Layer 14 of a small transformer language model trained on English Wikipedia (17 layers, counted from 0, width 128).
A neuron's activation on a vector x is GELU(weights . x + bias), where the dot is the dot product.

Input weights of the MLP neurons that the questions are about. A number n stands for n times 0.0094.
n95 (bias -0.128): 50 13 19 -7 2 23 -11 0 -11 -4 -48 -32 -20 -12 -74 23 -16 -44 3 40 -5 -45 14 16 11 42 -4 -25 26 -38 24 94 3 31 0 23 56 33 27 -8 -9 -5 -19 -23 23 9 21 -21 -46 -16 -15 -35 -47 -1 -11 -20 33 -22 21 -22 -3 44 -7 15 -31 13 38 -21 -30 14 56 -11 -37 -10 -22 49 -4 4 -26 -2 0 45 -3 -16 5 -1 -12 -22 12 41 -26 -16 -25 -12 -15 -1 -44 -31 -33 26 -15 63 -63 -14 -54 -14 48 2 -23 36 1 38 -9 32 59 22 32 13 7 39 3 -5 12 -19 3 3 -46 17
n292 (bias -0.063): -20 -4 15 10 8 2 -9 -57 29 -39 54 -18 33 -3 -7 22 11 64 17 26 -5 3 -25 27 -43 43 -2 -32 31 29 -33 28 -20 -22 32 -34 34 -33 -19 36 -22 23 12 -5 8 -11 -28 -5 -22 44 -2 -4 -4 -9 -38 -14 24 4 -15 61 32 -28 -20 -3 7 -51 -26 -26 -36 -16 9 5 -4 11 -20 -4 7 15 -25 12 -7 13 2 -1 -25 42 8 11 33 4 -10 -9 0 5 -1 -8 7 10 -6 55 -14 -10 37 5 -13 -15 -19 -41 -22 -26 33 33 -5 8 -4 11 18 26 8 -27 -46 41 56 -5 14 -9 -7 -27
n334 (bias -0.087): 18 37 -8 44 -12 26 -29 18 22 -12 13 -46 28 -8 22 2 16 2 -2 -3 -15 -9 14 15 30 29 70 21 -32 52 -11 11 28 -7 -28 24 2 70 16 27 -2 26 -5 -1 -34 -31 -13 41 -8 -12 -14 5 -11 -19 9 36 26 20 -15 -36 16 -40 24 26 -43 -21 -2 13 -27 -5 3 -11 -44 -9 29 -2 1 1 -37 6 28 11 -29 6 2 37 -20 19 21 24 42 -35 -47 -54 -6 -44 66 -39 -2 9 12 -4 7 -48 -17 10 16 51 -10 2 32 4 6 3 33 0 -2 23 -42 12 -59 2 22 0 -44 -39 -2 -37
n396 (bias -0.039): -13 -35 25 -3 7 51 66 -7 -41 -4 4 -37 -28 -78 -6 -33 24 29 -15 5 32 15 -27 -22 -12 -8 17 9 -5 11 10 65 38 -15 19 -37 23 -7 24 37 10 -21 7 22 49 -3 -11 54 0 -7 -14 17 -61 44 -49 -22 5 -7 13 -15 12 15 30 -28 -4 58 24 4 -55 12 8 29 -18 10 23 -24 -4 -30 18 -13 -12 -9 -25 -29 -36 -48 -19 1 34 -22 -27 8 -15 2 24 41 -66 -26 19 21 -38 -36 -8 0 -34 11 65 -3 -1 31 -31 8 6 40 35 -14 -20 -23 22 31 -21 -23 -30 28 4 -10 -11 28
n440 (bias -0.115): 10 21 5 -12 -8 5 -8 -21 13 60 -68 31 0 8 3 13 20 19 -2 34 44 33 21 27 -4 -47 8 -18 -21 -33 3 -21 12 33 1 -19 10 -12 55 -34 -41 -21 -2 40 51 -19 -72 -27 43 -3 54 -26 -40 13 -37 6 -25 -1 -34 17 -10 4 2 23 31 -14 -1 33 -7 14 -11 -9 32 -69 13 8 -27 48 -36 -17 40 15 -12 -2 14 -6 -14 -7 56 36 -6 -2 7 -26 -2 -15 -17 4 51 -30 -42 -10 -26 -13 53 2 16 -11 -5 13 -32 -2 -13 19 -2 -31 -26 -51 -5 -9 -21 59 5 10 44 -20 13 -16

Each question shows a token from some text and the vector x that enters the MLP there. A number n stands for n times 0.082.

" Institute": 7 38 17 -17 -37 -7 -27 -29 6 -27 -17 5 3 14 16 3 56 -1 -6 -4 13 -6 -19 23 -1 -24 12 30 -19 -4 9 -2 -10 -4 -3 -21 -20 8 -10 20 -9 -9 -3 28 -16 -42 24 8 15 16 -1 34 4 1 8 24 -6 6 32 28 -2 8 9 3 10 -7 2 10 26 17 -21 -12 -10 2 -4 -11 19 -9 -17 -16 0 18 4 11 -23 1 6 -7 -6 0 3 -5 -25 -19 11 4 7 19 10 4 -23 22 -7 13 7 17 -42 4 -6 1 5 -19 -19 -9 5 -27 -9 7 31 -28 -2 7 -5 -13 -8 33 -20 25
Which neuron lights up most? n440

" in": 24 -11 -14 -3 -1 8 -10 14 -12 -6 3 13 7 -3 -2 0 46 -6 -16 0 5 7 -5 -2 4 -8 13 33 -2 2 11 -5 -4 9 -9 -11 -2 9 -14 -2 7 -19 5 -2 2 -73 2 4 2 -1 15 11 -14 33 -1 13 28 -8 9 16 2 14 -16 -3 2 13 -21 -5 -8 16 -16 -9 31 6 -4 7 -7 -23 -14 5 -8 4 -6 5 12 23 0 -4 1 -6 1 -8 -15 -3 7 9 1 6 -6 3 -3 12 -8 7 8 21 -10 -1 10 26 12 -43 -5 -2 12 -28 8 7 -15 -33 -2 22 -24 -11 4 -14 -4 35
The three highest activations, in order: n440, n396, n334

"ery": 27 8 -4 -21 -25 -14 -3 -13 18 -22 -18 0 -14 11 31 -16 18 -17 3 -10 -3 -22 -11 -15 -2 -7 32 13 -5 10 35 11 -8 -1 -1 -20 -5 11 -16 9 -13 1 -12 7 -19 -42 19 20 8 12 -9 14 -10 2 5 6 7 37 14 22 -13 -4 -4 -3 -2 22 2 7 39 20 -20 -10 -24 19 20 -7 -8 -9 -18 -10 -4 1 -15 13 15 0 12 5 -40 6 6 -6 -5 -17 1 5 9 17 10 -4 -27 21 -10 0 14 13 -25 8 3 27 6 -16 5 -6 11 -14 -10 25 28 -61 6 21 -14 7 10 9 -11 29
Which neuron lights up most? n334

" (": -42 47 -12 8 -19 -14 -1 3 6 -13 2 9 13 -4 5 -14 -6 -31 -4 0 4 48 2 4 11 8 9 19 -6 -7 7 -2 -8 -9 -1 -13 7 17 -10 -3 -13 -4 2 19 0 -42 16 -3 9 -1 15 20 4 -6 4 10 24 -9 8 2 5 -26 -20 -37 -3 -6 3 4 -16 20 -10 13 10 41 -4 15 -9 -4 15 2 -15 -11 14 -11 -7 -16 2 15 2 12 8 3 -11 1 13 -22 -18 14 -9 -6 -35 15 3 4 4 17 3 -13 27 14 6 2 15 4 17 -19 -29 10 6 -56 4 7 -16 -15 -5 -15 14 41
Which neuron lights up most? n396

" table": 3 16 21 0 -3 10 -14 -9 -17 -16 -12 7 5 2 12 -49 6 -13 12 14 9 -35 7 17 2 -29 35 19 -5 9 38 -16 -9 -2 -8 -28 -22 -27 -15 21 14 4 14 -2 -24 -40 21 -8 -14 20 -2 14 -14 20 3 14 -3 16 20 33 12 29 1 -6 -2 11 0 23 2 1 -21 6 -8 38 1 -8 1 -26 -31 -2 -7 9 -20 -16 7 -4 -3 -1 -12 -20 0 -4 32 -11 -3 -26 14 3 -27 6 -28 12 22 -13 -4 13 -22 11 12 18 8 12 19 -3 20 1 -21 -15 11 -30 3 28 -16 0 10 16 9 27
Which neuron lights up most? n396

"\n\n": 8 31 -3 -11 -17 -4 19 12 -12 -13 -2 10 -3 -1 6 0 1 -24 3 13 4 25 -19 9 -8 3 13 12 -12 1 23 13 -12 -2 -10 -6 14 11 -8 6 -6 -3 -8 4 -6 -61 4 0 1 -12 3 -8 -4 3 -6 9 29 -10 31 9 6 4 -14 -9 0 -6 2 -4 23 -8 -24 -7 6 -3 -3 42 -23 -26 -8 17 6 5 0 -5 -7 11 -6 14 0 0 -7 5 -4 -25 20 -8 -19 0 -2 -3 -21 10 -2 0 8 18 -24 10 -9 24 8 -30 -6 -8 31 3 -42 33 17 -28 12 -5 -17 -4 16 5 24 43
Which neuron fires most, and how strongly? n95, at about 2.7

" ten": 0 3 -14 -14 0 -1 -3 -1 7 -15 -1 5 14 8 18 -27 -3 -5 23 18 -6 -10 4 -7 24 2 -16 6 -29 26 24 -6 -20 -11 -18 -25 1 8 -2 20 4 -4 7 17 -12 -42 2 9 -12 27 27 20 -6 -18 2 12 3 12 14 10 -20 3 -22 -4 27 -10 -17 -26 5 -19 -16 -26 5 35 -34 6 25 -24 5 9 -32 19 -11 8 34 13 -8 8 -1 -22 -1 7 1 -3 -5 -4 0 1 -1 15 -12 18 -2 1 -21 20 -19 2 -1 14 13 -19 -9 0 16 -2 -19 17 23 -51 -21 40 16 14 -6 39 5 19
Which neuron lights up most? n292

",": 26 -1 -6 -14 -1 -8 1 23 2 -5 -5 16 15 -4 -15 -2 41 -18 6 4 -4 -1 -13 -17 5 2 5 17 -14 0 15 -14 -4 6 0 -2 -50 -1 -2 17 10 -23 0 6 -16 -65 21 6 -13 -5 10 37 -10 3 11 15 4 -5 4 4 4 -9 -16 24 -3 9 -37 21 24 13 -12 1 25 28 -7 -15 -19 -16 -3 19 -9 10 0 26 5 21 15 4 -4 -11 0 -13 -2 3 26 1 5 10 5 -1 -6 5 5 9 8 0 -4 4 8 3 14 -11 -11 -1 1 -41 -8 14 14 -51 -1 13 -18 -10 -13 0 13 29
Which neuron lights up most? n334

" He": 38 21 -2 19 6 -5 9 -4 3 2 -5 14 -23 -8 3 19 14 -55 -1 18 24 -15 12 18 8 10 -8 -3 7 -14 8 18 -7 16 -8 -20 21 6 -4 9 -17 -10 0 10 -9 -47 18 -11 27 7 36 13 -12 -8 12 26 1 1 20 24 3 8 8 6 -24 7 2 9 20 -11 -35 3 18 56 13 -5 -11 -35 -6 -9 -29 18 11 18 21 15 -14 5 -15 -15 -11 -26 -22 -17 -11 -15 19 -4 -6 3 0 7 -19 -8 -5 5 5 -8 -6 -19 3 -25 -17 -23 12 -27 -9 38 12 -29 -19 11 0 -1 2 1 4 24
Which two neurons fire most, strongest first? n95, n334